Layer 2 of a small transformer language model trained on English Wikipedia (10 layers, counted from 0, width 64).
A neuron's activation on a vector x is SiLU(gate . x) times (in . x), where the dot is the dot product.

Input weights of the MLP neurons that the questions are about. A number n stands for n times 0.017.
n2 gate: -47 -7 -50 -37 -35 -41 -7 -11 -5 48 0 -35 -25 3 -25 -48 21 -49 26 36 -14 -84 -14 -77 14 -35 -24 53 1 -14 -14 32 22 -42 -3 23 15 6 -21 14 -4 -1 -17 40 -59 11 0 20 45 17 -7 -27 16 -14 -43 3 47 -13 -20 -54 42 36 -9 19
n14 gate: -13 28 -19 12 3 26 -19 -8 22 -19 20 -10 -51 19 -17 -16 5 51 24 84 -23 -8 71 -9 -35 -44 6 -36 -11 -13 13 -29 -19 65 24 21 10 -24 25 12 -47 0 -21 -31 39 15 33 -4 -32 -62 25 19 -40 7 6 8 30 -25 -7 0 -1 -24 20 -25
n17 gate: 1 4 -13 1 -4 5 11 -8 -7 12 10 2 11 3 3 12 15 1 23 2 4 -29 7 37 -14 10 3 -4 25 -8 0 -19 12 17 17 -15 -14 11 -1 -1 -4 3 4 -4 -4 2 11 5 6 11 5 14 24 -9 14 -12 4 -1 -10 20 22 30 -14 -11
n22 gate: -4 -24 35 26 -30 -31 34 -25 3 11 10 -4 -13 11 -33 33 -12 -8 -6 2 26 2 -6 30 2 51 -3 1 7 -9 -33 1 28 -21 -14 21 -3 -64 18 27 3 -8 36 -16 -29 1 -26 -3 -6 28 12 -32 9 16 -20 -1 36 2 -24 36 -6 -37 14 -15
n33 gate: 11 -7 3 24 -25 -9 4 8 -12 -3 22 -3 4 -18 6 48 13 -2 3 -44 0 -33 -36 -6 40 -2 -29 -1 28 21 -21 -42 24 -5 -18 7 4 -24 -24 -54 22 -7 47 -28 22 7 -36 -62 -33 30 -3 28 7 -37 -18 -25 -26 15 13 -22 36 36 58 49
n61 gate: 5 -22 8 -7 1 46 32 4 -22 -27 -6 11 4 4 9 -15 -23 10 -28 45 26 -43 -23 4 35 -3 -33 39 -9 43 17 5 -52 -23 -10 -20 -19 -5 7 22 -8 -40 6 78 3 17 -25 -2 -7 -6 -70 -27 7 0 4 -9 4 14 33 -44 14 16 2 24
n71 gate: -27 14 -11 -26 -12 12 11 18 -25 -23 -41 -7 -14 -16 -1 45 -32 -33 5 -4 -25 0 34 5 6 -4 6 21 5 -9 6 -22 10 5 -9 -36 22 5 -14 0 8 -3 -4 5 -12 -10 11 26 0 55 1 -26 -24 40 -10 -22 -6 2 -11 25 3 -31 -11 -1
n73 gate: 1 -36 19 20 22 -53 8 -1 13 20 16 -28 31 -51 7 18 16 25 1 -12 31 6 40 4 6 -44 -16 -46 -18 -7 20 -2 -18 29 17 -48 -5 -36 21 -27 35 36 31 -3 22 3 44 -30 -5 1 -3 0 19 10 6 -16 4 -25 13 2 11 -3 -33 3
n82 gate: -30 -7 -25 -21 -32 -6 32 -24 -41 12 7 -43 11 6 5 -43 -4 5 44 25 -6 14 11 49 -22 -11 -16 -23 34 -19 5 -12 -45 -45 -34 -20 27 -36 -14 40 -24 5 -37 -16 10 9 37 1 16 -61 -21 5 20 13 0 -22 -18 17 -6 27 19 -34 -42 -40
n84 gate: 6 -14 5 7 -23 -8 25 14 21 -29 22 17 4 19 -27 13 -2 48 -20 8 13 21 2 3 28 29 -2 5 59 18 -30 34 -33 7 26 -6 -15 -47 43 -12 -7 41 31 22 -47 -5 22 -66 -45 54 -9 -41 -45 35 16 -18 12 -22 -19 -5 -5 -5 34 -19
n90 gate: -31 24 14 -36 -24 -47 -17 -22 10 26 48 -23 30 -14 -10 -11 -4 -29 3 19 39 -4 -10 11 3 -20 -9 24 -1 -12 -26 51 -32 7 40 9 -30 -26 48 50 42 2 -2 5 -5 20 3 -19 16 -19 -24 14 24 -10 23 -30 13 -12 -5 19 -3 33 -3 2
n104 gate: 15 -23 6 54 -20 -43 13 -30 -34 17 -31 3 6 16 -7 9 4 9 -44 -44 34 -12 19 -15 51 -31 32 8 3 12 30 5 13 -18 -4 2 -18 -18 56 29 -20 22 38 -10 -18 13 12 -3 1 14 -32 -8 4 -18 16 -17 -15 -1 -16 17 12 -22 -6 7
n106 gate: 14 -38 -8 14 -33 23 57 -4 -12 11 -7 6 -8 4 -28 1 66 -11 -32 -16 -53 12 -20 -16 8 41 29 6 61 17 -39 24 46 -5 35 19 1 -1 15 31 17 -18 2 11 11 32 29 2 -11 -35 56 -15 -8 18 -12 -29 -3 -21 -5 -1 18 -6 -19 12
n112 gate: 0 -48 29 -2 -14 20 -21 -16 -6 47 -46 7 -19 22 -26 -16 2 6 27 -15 13 -29 -22 -2 24 14 -5 -20 15 -19 -33 3 -11 -29 -27 -3 -22 1 -23 -6 1 13 -31 -14 5 19 -27 23 3 -28 26 -20 -16 -4 -9 -22 -1 13 -32 -6 -1 -25 16 29
n113 gate: -43 21 7 37 -10 16 16 -2 40 24 -4 11 -27 37 -16 22 10 -20 33 -11 48 32 -5 -14 -10 9 30 -5 -10 -10 -66 0 21 -22 -31 -18 27 23 26 -3 18 -21 -6 -32 27 -29 -26 8 -24 3 -15 23 20 31 -44 -26 -49 21 9 20 -23 -55 -19 -12
n122 gate: 17 20 -77 -14 10 -29 41 -10 61 14 5 -69 1 -1 27 -33 -24 15 28 2 9 -2 -16 -16 1 -5 -27 -12 18 -3 42 18 -13 39 15 5 -16 -16 -13 -34 -18 33 -26 -76 -18 19 37 -13 7 -35 23 -4 11 -5 -12 1 86 24 -20 32 19 -6 5 5
n129 gate: -40 -13 6 -11 10 -3 -3 -14 -27 -18 -29 16 -17 18 -30 -17 -16 -15 -28 20 11 -9 37 -23 16 34 27 30 9 21 -23 -15 1 -25 1 -2 -5 62 -9 44 -8 -26 26 -31 18 48 -8 19 5 -20 4 6 16 28 -25 6 4 -4 -6 13 -25 -20 -19 26
n137 gate: 28 -9 4 -14 14 13 -8 51 53 -11 33 -14 23 21 -10 -40 39 14 3 -2 11 -9 -70 -6 -7 18 8 20 4 20 -7 -18 -42 -34 31 8 -21 -7 -17 -4 -22 -8 -39 14 -40 -19 28 54 -17 -11 10 -36 -7 -4 6 -17 10 0 1 -18 -5 9 17 77
n142 gate: -20 -8 1 17 0 -22 1 -13 -5 -8 26 32 25 -24 -1 -15 16 -22 -29 -5 -15 33 24 12 -1 -34 20 24 -21 -6 -34 22 0 -1 -38 -26 -39 -18 -12 -18 17 13 -4 8 39 9 12 -45 -38 17 27 -17 13 -9 -4 9 -5 -19 16 10 -30 26 -25 15
n148 gate: -31 40 6 42 -14 -29 15 -21 25 -22 33 -27 31 5 3 -31 13 -29 10 23 -46 2 7 -37 -23 7 14 -44 -2 4 -17 -35 -43 64 20 30 11 0 50 -33 10 36 3 15 -16 38 25 -12 9 -11 23 -12 -11 20 -35 -40 -17 -24 2 -1 -19 19 -23 22
n151 gate: -20 -37 -20 10 26 26 27 -22 -6 -18 -8 11 -19 -9 -28 -5 -32 -9 -26 49 15 -37 19 -4 10 25 19 11 16 -14 -24 28 -35 -61 -20 -12 -6 10 24 53 15 6 0 -19 13 -6 -27 -15 33 34 -23 12 -23 9 -19 48 29 40 -49 20 19 17 -8 43
n157 gate: 28 -9 24 21 -26 7 -14 55 -16 9 -9 7 -37 -43 -4 -12 12 -2 3 -10 -14 3 -5 -3 -9 8 -7 64 24 37 16 10 1 22 -8 12 -40 3 9 7 -4 -21 -19 -9 -4 30 -3 34 -12 -14 -11 -8 25 10 28 -7 -15 -23 -24 26 7 -29 -20 7
n2 in: -43 9 -7 1 -38 -23 -16 -21 -27 15 -20 -31 -18 19 -5 -2 13 -20 34 93 -14 -69 1 -29 0 -19 -26 46 -15 -19 -38 40 -18 -27 30 7 -26 -32 -26 21 10 -34 -14 46 -57 -23 6 31 -22 -24 -39 -63 5 -33 -19 8 5 24 -25 -15 43 48 -6 -15
n14 in: 11 -10 -56 -5 20 28 1 24 -21 -9 5 -14 -2 12 -5 -13 4 -25 -22 33 -42 -16 72 -1 -4 -25 4 -43 -7 -40 29 -8 21 -7 35 -6 1 5 -31 -13 -4 18 5 -27 -30 8 33 3 9 -50 9 40 -42 20 18 6 35 45 -40 18 5 -47 -52 -32
n17 in: -2 7 -9 -7 -19 -5 15 3 3 -4 10 9 1 12 7 -12 2 14 37 -5 6 -17 12 25 -21 9 15 -9 19 -12 1 -17 4 26 22 -19 -39 -2 14 7 -10 0 -3 -4 0 -6 28 4 0 1 7 11 17 -14 9 -21 4 -2 -14 5 7 36 -15 -3
n22 in: 9 28 -67 -23 10 5 -30 -24 -10 -15 5 -25 12 -8 14 -8 -10 7 18 36 -14 23 -17 -18 -15 -5 28 -15 -3 4 10 -27 -5 24 26 -28 -18 21 -21 -43 -12 -2 13 -1 -32 -27 4 8 -4 13 -6 13 3 -39 -50 32 25 4 0 8 3 35 -41 -26
n33 in: -4 7 67 6 22 -37 -33 31 -10 -5 -66 -22 -3 -18 28 8 1 54 -35 -3 19 1 6 -13 -15 -4 -31 58 9 7 -51 0 -11 -9 10 -28 -7 5 -13 26 7 14 -9 11 61 11 14 6 49 -9 15 20 -32 -35 -23 -19 4 -7 -10 15 8 6 30 -17
n61 in: 4 40 -25 15 -10 11 24 15 0 3 29 56 32 -17 -32 -9 -5 53 6 14 34 13 -12 29 -3 2 -14 2 -17 -21 -3 -20 8 1 -21 -22 -1 -2 -22 24 -41 23 13 33 52 -25 -10 -25 9 8 16 -1 -5 -34 -22 30 48 15 -2 -8 19 35 -30 1
n71 in: 12 -4 -8 -35 -25 9 -35 -26 -5 -10 -27 -21 -14 -26 -22 16 -23 23 36 2 -17 33 53 -10 -5 2 11 6 4 -21 1 10 11 6 32 3 14 -8 0 -17 -1 -19 -12 30 -1 -13 1 9 -31 34 34 -60 4 20 11 -21 -21 -23 -6 8 17 -9 4 -15
n73 in: 21 6 16 -23 -26 -1 -16 -10 26 -8 -15 39 41 13 9 3 28 -27 1 33 -18 -39 4 -17 40 -28 -10 -22 -17 32 6 -54 -13 26 45 -23 7 -20 17 22 19 25 -24 2 1 -5 -7 -28 19 -36 -41 -11 93 -7 -4 -20 8 33 -12 -13 -34 18 -15 -31
n82 in: -51 -12 -12 -15 -40 19 33 -9 -18 -3 3 11 8 1 -3 -40 44 -25 5 30 -48 42 -27 54 -32 -12 -3 -21 28 8 29 -2 -88 -3 -34 -10 -7 -39 26 56 -21 -8 -6 -20 -28 53 51 13 -40 -51 -25 -20 11 24 40 -57 -41 30 16 -28 3 -22 -2 -5
n84 in: -36 -28 77 0 59 -5 21 -24 -6 20 -29 -7 25 37 -17 -21 -9 26 14 3 -33 10 7 2 9 9 24 -3 -20 8 -18 3 -2 -36 38 23 -9 -5 1 -8 8 -27 14 3 -8 -4 -10 31 46 -11 24 17 50 30 7 -18 -5 12 -8 -11 24 10 -54 40
n90 in: -4 12 -45 23 -6 -80 -5 -49 -41 12 2 -13 -2 -7 -1 -59 28 -10 19 16 18 -1 -41 -17 -1 -61 11 -7 18 -39 11 20 -4 31 27 -20 -54 -5 2 29 12 22 -19 -23 -49 -21 31 49 -34 -27 -4 -16 4 -25 -22 -3 14 -17 -15 0 -13 9 -47 -7
n104 in: 15 -19 18 -23 8 -19 -19 -37 -19 -10 -3 14 -31 0 15 28 20 3 -4 -6 12 3 0 -19 16 -9 14 33 4 6 -19 36 11 -19 30 -52 -30 -22 37 34 6 17 33 12 -12 40 -4 -6 11 4 -28 -44 0 -7 18 -21 14 17 -6 9 36 -64 41 -34
n106 in: 15 2 60 40 -38 -32 -27 40 -20 -58 14 33 42 0 0 41 2 -19 -38 -11 -4 10 30 -12 -21 4 11 19 -8 -6 -53 15 43 -17 24 -7 -16 -11 24 24 25 4 27 -10 3 -19 31 -42 0 30 -18 9 -15 -58 -29 -13 -6 -1 16 -8 23 -4 11 -39
n112 in: 1 -12 15 -8 -5 6 -37 1 -12 43 -3 -15 -24 7 -36 15 9 34 -3 -13 0 -18 -8 -32 21 22 35 -10 3 -31 -37 29 12 -31 47 -1 -27 -11 25 13 -19 16 57 -41 4 23 1 6 3 -20 31 -44 -22 13 1 -21 -11 -1 -1 -21 33 -17 16 -12
n113 in: -20 9 -47 57 -5 16 26 -8 10 37 -22 -5 -17 6 -33 29 42 -53 18 -25 37 56 -22 -21 -10 37 40 18 31 12 -32 1 26 -3 -33 -45 65 -1 9 1 19 -3 -13 -48 -11 11 -26 39 -5 18 -17 11 12 21 6 21 -35 7 -12 23 28 -32 -11 10
n122 in: 7 38 -32 4 -21 -31 15 -35 24 30 56 -12 40 4 -27 -14 -59 7 -14 -28 6 25 -14 5 -43 -25 -18 -3 -10 -56 25 21 -19 39 -2 16 -23 -8 22 -7 2 42 -25 -59 12 5 44 -37 22 -40 33 -4 -1 -23 17 -35 61 -1 18 29 21 7 -24 28
n129 in: 7 13 0 10 -8 14 10 -33 -21 -9 -23 -34 47 10 34 -12 25 9 40 43 -2 6 22 8 -27 30 0 18 12 4 55 37 14 19 30 -24 34 -49 18 -21 5 47 22 66 -6 -1 16 -15 9 10 58 -5 -15 3 -19 -4 4 43 3 -17 -8 -9 26 -4
n137 in: 3 -19 -5 -36 4 -2 2 12 4 11 8 -56 30 10 8 9 3 -38 44 -36 -19 52 -16 -12 -10 -48 -21 -7 26 20 24 -20 -13 21 -11 3 6 12 10 -15 -7 16 10 -16 -15 -3 58 19 21 -8 50 13 -9 36 -54 -6 -25 16 -1 8 -30 0 -47 5
n142 in: -3 -4 -6 32 3 -8 -13 20 -1 -3 -39 35 -18 5 4 13 7 -14 12 -46 -11 21 50 29 -13 -8 12 23 -56 18 11 8 23 -12 -43 22 -16 -5 32 32 11 -10 -1 21 50 7 16 21 0 -9 -4 14 2 -27 10 37 -1 -44 2 33 -28 -30 15 8
n148 in: -18 26 -19 35 -13 17 50 11 30 4 32 -14 24 -6 -3 -5 3 -14 22 2 -26 16 -28 -3 -20 -6 0 -38 -12 -10 -4 -35 -22 39 3 9 20 29 24 5 -21 -28 -17 -22 -10 67 -4 8 -21 21 41 1 17 0 28 -86 -37 -21 7 -7 -38 28 -29 7
n151 in: -18 -18 -24 7 25 -10 38 -9 3 -22 -7 8 -13 -2 -29 -33 -40 -14 -18 35 10 -39 9 10 17 27 11 -10 7 -20 -18 11 -21 -49 -18 -24 -6 5 1 31 9 -7 6 -15 -3 -31 -26 -11 23 28 -47 22 -32 -11 -4 39 32 17 -22 20 23 13 -11 37
n157 in: 10 3 -21 -5 -24 19 -3 31 -16 -7 -31 -1 -15 7 -2 13 3 -16 -3 -1 3 8 -53 -5 -27 -25 -3 39 13 21 -5 -32 17 -1 5 23 -25 7 0 0 -4 24 -13 -3 -33 19 -20 33 10 18 -27 21 10 15 -5 -28 -32 -6 3 1 31 0 -16 5

Each question shows a token from some text and the vector x that enters the MLP there. A number n stands for n times 0.014.

" American": 33 23 65 10 57 22 11 -18 42 6 18 24 32 6 -12 15 1 23 -3 4 22 13 -3 6 -14 -2 15 3 5 -14 39 24 7 -14 -11 -21 -11 11 -41 3 -4 10 24 5 -58 34 -60 6 6 -44 41 13 26 0 24 -16 1 -39 -8 6 -2 -6 -4 -11
Which two neurons fire most, strongest first? n2, n151

"ak": 24 -13 7 12 26 -21 16 -1 38 -20 -23 42 9 26 44 29 -20 5 27 19 -3 13 -31 10 7 1 14 -38 18 -24 29 40 34 -4 -23 0 -48 27 -43 0 -1 -15 7 28 -12 10 -3 68 -3 18 -11 -6 -17 13 6 39 -38 -4 -42 17 3 -26 25 23
Which of these neurons fires most? n73

" as": 33 38 33 13 8 0 45 -35 3 -16 -24 46 5 37 0 7 1 42 44 4 -4 32 6 23 -11 -16 26 15 31 20 14 6 14 -2 7 9 27 -16 -10 0 24 11 -5 3 -50 34 42 -15 10 -29 20 -6 8 -6 31 38 1 -19 -25 -4 15 17 16 -6
Which neuron fires most, and how strongly? n84, at about 2.1

" March": 31 -6 4 0 3 -14 -10 2 40 -5 1 30 -24 -29 -1 18 -51 42 36 41 16 26 -47 -3 -27 17 -4 -3 -12 -21 17 31 5 -14 15 -11 -10 5 13 -19 6 33 9 -1 -1 8 -2 10 0 -10 41 -46 19 -8 30 14 13 4 13 27 -4 33 16 -28
Which of these neurons fires most? n122

"i": 21 20 59 14 2 -5 -21 -23 -2 -60 0 16 -3 -25 5 25 13 14 16 27 -11 18 -55 30 -5 27 20 -34 -37 -17 30 1 20 1 -5 -8 -3 16 -21 -29 35 -1 18 19 -31 23 26 2 -16 -13 5 -22 -29 -21 7 2 12 10 29 32 -11 6 3 18
Which neuron fires most, and how strongly? n113, at about 0.42

"c": 26 11 16 8 3 -2 45 -29 3 -57 -42 42 -13 10 -9 -6 -15 6 -32 24 -3 8 -55 -15 4 28 49 -22 -5 22 13 24 20 6 16 -15 -17 12 -3 3 35 -11 1 2 -15 -12 -52 -34 -17 -39 -8 19 12 5 13 22 -6 -7 -39 13 -5 -9 13 -2
Which neuron fires most, and how strongly? n151, at about 2.7

" l": -11 10 14 -12 -18 -3 29 8 3 -6 -25 30 -3 -36 -6 52 -19 15 0 41 9 7 -38 17 -26 1 -1 -52 -31 -22 -22 16 22 -8 7 -10 -35 10 -31 6 7 13 21 22 -10 9 21 -3 26 -12 15 23 13 -26 -6 17 -70 21 -13 26 1 -12 55 0
Which of these neurons fires most? n33

"v": 6 -14 23 34 33 -6 16 -27 -36 -47 -44 21 -16 -4 17 26 2 3 35 25 -15 32 -46 18 6 -9 0 -3 -7 -21 -21 17 3 41 5 -10 -10 -2 -25 -5 9 15 18 13 10 -23 -33 4 2 -14 9 20 -28 47 9 -24 -22 31 5 -1 -34 7 36 12
The three highest activations, in order: n33, n122, n84

"en": 30 14 2 7 -10 29 20 -20 -4 -44 17 -13 10 -11 -12 20 -23 1 -8 26 -13 47 -65 37 -1 15 32 -11 -35 6 12 -17 35 -3 -22 -47 -26 -17 -6 -5 3 -16 8 -22 -13 -10 -23 46 2 -36 12 -13 -32 3 -18 12 -15 17 19 18 -2 -2 -15 -31
Which of these neurons fires most? n22

" is": 13 30 52 10 28 -10 29 -25 35 -11 0 38 26 -15 27 22 -16 16 13 26 -24 23 -9 -8 11 -37 -4 35 46 26 6 -9 11 1 -26 -20 -14 -31 -12 36 17 34 0 0 -33 28 16 3 0 -26 40 5 11 -12 19 -10 -22 29 -34 -2 8 0 2 17
Which of these neurons fires most? n84

" R": 0 23 20 3 -6 31 54 -26 8 -30 -4 6 3 -9 4 34 -33 -2 21 26 3 -2 -26 -7 -3 1 15 -32 -19 -24 9 57 29 -5 -35 31 -32 4 -13 14 -2 6 6 39 -30 2 -1 -10 19 -42 26 39 1 -1 0 24 11 14 -9 48 6 8 55 17
Which two neurons fire most, strongest first? n151, n122

" E": 6 14 27 -14 -21 17 36 -15 17 -16 -5 -12 -6 -3 -9 -16 -34 29 -5 41 23 18 -20 -13 -7 -10 3 -21 -53 -25 14 52 29 1 -31 19 7 60 -24 6 24 17 16 7 -48 13 -10 17 11 3 11 -22 5 5 29 45 1 -25 -13 -3 16 3 30 25
The three highest activations, in order: n2, n151, n73

"um": 23 42 31 3 25 -12 5 -5 45 -21 -24 12 -9 2 10 0 -13 17 22 18 -14 9 -36 33 -6 -40 -9 -20 -4 -16 30 17 1 24 50 -25 8 21 -13 -2 16 8 -17 20 -53 7 -60 38 -1 1 15 -44 -25 -6 13 -45 -52 11 32 11 12 -9 -7 -5
Which neuron fires most, and how strongly? n148, at about 1.7

":": 11 62 43 27 15 18 -28 -10 -24 -37 -31 22 12 15 -19 0 5 9 16 4 12 24 12 18 25 -3 -11 -13 -10 5 14 -5 -15 0 29 -13 -8 15 4 -11 15 -7 31 21 -29 16 -42 19 17 -31 53 9 5 33 6 35 -39 -18 -26 29 20 18 -2 26
Which of these neurons fires most? n129

"e": 23 5 38 2 3 13 54 -25 14 -16 -8 10 25 -24 24 -5 -10 26 12 21 -11 22 -22 -2 -21 -4 4 -24 -28 -30 77 -4 25 12 12 22 -33 -16 -8 -12 41 -7 12 -7 -16 -2 0 24 -21 6 20 1 0 -12 -11 65 -19 -5 26 26 21 19 33 -4
Which of these neurons fires most? n122

"ier": 23 29 63 -1 26 -3 32 -11 -7 -28 -13 9 30 -13 25 2 -28 18 -24 32 24 10 -60 40 -6 20 21 9 8 -15 33 -11 16 18 -29 -23 2 -5 -40 -8 9 -15 2 14 -17 -6 -50 -27 -4 -17 1 -11 -20 -14 24 3 3 6 -32 30 3 -5 -24 -51
The three highest activations, in order: n61, n22, n137

"le": -22 34 14 -2 23 29 15 -36 -12 0 -60 -21 -27 45 20 -4 -10 28 5 23 -12 4 -35 -4 5 -32 -5 -24 3 -17 10 6 16 16 5 -26 -20 -25 -34 -21 13 14 23 -23 -18 4 -2 64 -5 -33 33 -40 -21 28 0 33 7 5 -12 1 22 33 3 0
The three highest activations, in order: n112, n14, n2

"7": 49 -10 17 1 19 -7 1 -6 -19 -30 -17 24 -8 1 -3 30 -8 0 -5 24 10 13 -37 -20 22 -57 53 -36 -14 -15 28 -17 17 -26 22 13 -25 -9 -21 -38 8 18 -2 19 -5 -12 5 21 -24 -23 30 12 -31 -19 4 15 -2 16 16 36 19 25 -20 -8
Which neuron fires most, and how strongly? n82, at about 0.57

"un": 11 31 30 30 15 -11 17 -34 19 -17 -45 -9 -5 -6 35 45 -35 -5 13 9 25 13 -17 25 7 -22 39 21 -56 -15 19 -8 -1 -5 2 -8 -44 2 -29 -6 2 -9 2 -17 -20 12 -23 21 9 -30 11 -33 -13 22 -8 -13 -24 -42 -50 17 -10 -9 -3 -21
Which two neurons fire most, strongest first? n71, n104

"k": 24 16 18 20 20 -1 29 -13 -2 -33 -36 40 45 -33 24 -1 2 2 6 21 -25 20 -10 23 11 14 10 -42 6 -18 -16 51 21 5 -44 -27 -36 10 -13 -10 -14 1 26 25 -39 3 -9 50 -10 -3 -17 16 -17 37 10 22 -30 1 -9 11 -4 -8 48 22
The three highest activations, in order: n122, n73, n151

" ": 47 18 19 16 8 0 14 -17 -26 -19 -16 25 -2 -11 -6 -28 -9 12 23 33 14 38 -24 -3 32 7 26 -40 -16 -37 5 19 22 -3 15 27 -2 8 -36 31 24 17 -13 22 -8 9 1 21 12 0 37 41 8 -27 8 -8 -41 7 12 22 4 12 35 -22
Which of these neurons fires most? n137

" Q": 21 -32 -20 0 2 16 31 -15 -7 -40 10 -10 7 33 -7 25 -58 9 19 27 13 34 -22 -24 3 9 1 -36 -32 -16 -6 62 23 4 -19 12 -27 5 -20 20 18 0 24 15 -24 5 -20 25 22 -21 20 27 7 -6 42 10 -17 7 -50 11 -11 -3 21 10
Which of these neurons fires most? n151

"ct": 41 -6 4 -5 2 8 23 -6 37 -60 -13 22 12 -29 21 -15 6 -10 -11 -1 2 40 -6 7 -40 4 22 -30 -1 -27 4 -3 11 -5 -9 -12 -33 0 21 21 -9 7 44 13 -28 -15 -26 -15 1 -5 57 -17 -1 11 30 55 -39 28 -9 13 -15 0 22 17
Which two neurons fire most, strongest first? n142, n33

" by": 35 42 33 8 24 26 25 -1 1 -40 25 6 22 14 0 6 10 20 23 23 13 19 -26 45 -9 -6 1 8 73 1 0 3 12 14 -31 -10 -8 3 -9 -5 19 29 34 -1 -34 15 26 27 4 -28 37 12 -1 3 27 29 -17 -4 -16 42 20 25 -30 -13
The three highest activations, in order: n17, n82, n137

"ear": 42 9 34 17 31 39 56 5 19 -8 -42 13 -8 -12 34 10 -30 21 -18 -5 -4 35 -38 -6 21 -34 15 12 -6 1 0 -43 8 2 33 -11 -16 33 -6 37 -3 2 50 -8 -1 35 -21 12 -3 -48 -5 -16 -17 27 26 18 -8 7 23 -18 -9 -2 -4 -20
Which two neurons fire most, strongest first? n104, n157

" app": 22 19 67 2 -46 0 18 12 -24 -16 -43 -40 -1 -3 12 0 -19 13 8 23 -6 1 -58 -15 -4 -24 35 6 10 -18 -10 35 -4 -14 20 -17 -1 21 -13 15 1 36 13 20 -56 51 -2 36 13 -19 4 9 17 -4 37 21 -2 25 -9 23 -10 6 3 -8
Which of these neurons fires most? n157

"ers": 10 23 47 12 46 36 5 -26 -33 -28 -18 2 -9 -3 39 19 -56 -1 -40 18 15 29 -17 27 32 10 4 4 7 -15 -10 20 33 24 -14 -14 -9 -28 -34 -26 1 4 4 -3 24 -13 5 34 11 -46 16 -24 25 -1 0 52 -19 3 23 9 13 26 21 -23
Which of these neurons fires most? n148

" s": 7 7 29 16 -46 -5 47 -39 -13 -30 -3 11 5 -30 -2 1 -24 15 -11 32 -3 15 -15 0 12 6 6 -9 8 8 -28 23 26 -12 7 -22 -10 12 -43 35 0 -7 -13 34 -49 15 35 13 30 -39 -14 6 22 -43 3 24 -21 5 -37 7 10 21 47 14
The three highest activations, in order: n2, n106, n151

"oin": 33 2 28 15 60 55 -5 -18 16 8 -28 17 -8 30 -3 26 -19 4 6 31 -15 21 -48 -8 4 -37 13 -26 -21 -26 12 -57 3 5 -4 -39 -25 8 -14 5 -1 0 16 0 1 0 -7 27 20 -22 44 -40 20 16 5 -34 -31 -8 -23 40 9 -4 8 4
Which of these neurons fires most? n112

"at": 39 -8 28 -2 25 -19 25 -5 35 -48 -36 17 -21 -19 31 -8 -36 6 -28 21 -6 39 -28 12 -14 11 29 14 -24 -26 -13 13 49 -2 -7 3 -32 13 -3 19 25 -30 -9 -3 -24 -1 3 36 -18 -31 31 2 -6 -3 13 -27 -14 5 18 5 -22 -18 -24 -12
Which neuron fires most, and how strongly? n106, at about 1.2

"n": 34 11 22 25 -3 -10 7 -21 8 -42 -68 -10 32 -55 -4 5 -13 -6 3 -7 1 13 -29 0 -3 -6 25 -27 -34 -12 13 -4 -2 3 -12 -16 -14 -20 8 -22 9 -12 2 22 18 29 44 8 6 -61 29 -7 23 31 -26 34 -43 -34 -23 38 -6 5 34 9
The three highest activations, in order: n142, n73, n151

"ing": 16 23 49 22 5 11 20 2 -26 -39 -13 31 -6 11 10 28 -43 29 1 13 -6 52 -32 1 -23 -30 6 -16 -2 -45 28 6 8 13 -6 -18 17 -21 -17 -3 -10 3 -13 11 -13 46 13 53 -19 -16 40 0 -12 -17 23 36 2 5 4 20 -2 -7 21 13
Which of these neurons fires most? n73

" of": 27 38 43 26 3 -2 4 7 -3 -33 -3 21 -7 19 -7 22 -19 8 15 16 18 28 -35 28 -17 -36 7 3 23 -3 0 7 -20 19 -9 1 -15 -3 -46 -4 3 27 18 8 -51 41 26 30 -4 -21 60 -13 -11 -36 12 14 -51 -8 15 29 -1 11 -4 11
Which neuron fires most, and how strongly? n137, at about 1.7

"t": 17 21 -6 21 -10 3 12 -7 33 -57 -57 -3 -15 9 44 -27 -16 6 -5 10 11 2 -54 -8 5 -13 38 -8 20 -22 0 -26 11 26 -23 4 -54 -9 -12 0 7 3 -19 13 -17 -11 46 37 -13 -13 41 16 -33 5 -3 -6 -15 7 -46 32 -7 7 33 -3
Which neuron fires most, and how strongly? n137, at about 1.5

"a": 9 37 56 8 -8 -23 -2 -21 15 -6 -14 41 -15 -6 31 8 -11 -3 6 30 -21 36 -40 37 2 48 1 -11 5 -33 17 7 1 -17 -11 22 -24 -9 -54 -33 20 -8 10 35 -16 7 -25 17 -9 -10 -4 21 -42 15 -10 39 -10 5 21 26 5 6 12 -12
Which neuron fires most, and how strongly? n73, at about 0.49

"ley": 19 1 57 -1 14 17 -6 -17 -23 -15 -4 14 30 1 21 21 -36 32 -5 12 -6 2 -63 44 -5 15 29 -23 -29 -33 8 -30 26 14 -20 -44 1 4 -11 -6 -12 30 23 0 -29 13 -28 6 -12 10 17 42 -13 1 0 1 -45 -20 -21 12 14 26 4 -4
Which of these neurons fires most? n33

" S": 5 25 10 25 -18 -1 20 -47 3 -38 -7 1 -7 -22 -7 0 -61 5 -6 26 4 17 -22 14 9 14 13 -19 -22 1 -11 60 39 -3 -17 5 -15 28 -42 12 0 14 -17 16 -67 12 11 -5 25 -24 0 15 0 -21 15 4 -1 5 -10 24 -4 7 38 3
The three highest activations, in order: n151, n122, n137

"2": 5 15 23 12 -7 14 -3 -19 16 -27 -41 12 -5 -27 14 -22 2 9 9 31 20 15 -32 -10 5 -24 29 -5 -51 -19 -6 21 23 -20 12 1 2 5 5 -26 9 12 -1 31 -27 20 -4 76 -12 -27 15 -6 -8 4 63 -30 18 -1 8 45 38 -6 8 5
Which of these neurons fires most? n157

" th": -1 17 1 -9 4 1 30 -33 11 -8 -47 -4 -14 -10 41 -24 11 37 -12 41 -3 9 -22 -18 -11 -24 10 3 1 8 -26 17 43 -2 -15 -18 -34 6 -20 32 4 19 18 35 -7 38 26 35 12 -38 -5 31 -19 12 11 33 -5 28 -14 43 0 20 23 -8
Which of these neurons fires most? n129

" pro": 0 28 48 -3 -12 29 66 -13 22 -21 -39 2 -32 8 -12 7 -6 18 15 48 -10 3 -32 -17 -5 -24 -8 -10 -19 -2 15 39 31 5 7 -3 12 16 -49 23 4 13 18 -10 -41 0 0 -28 20 -4 4 -32 10 -9 30 24 -29 -8 22 -8 33 -11 -13 -9
Which neuron fires most, and how strongly? n2, at about 1.3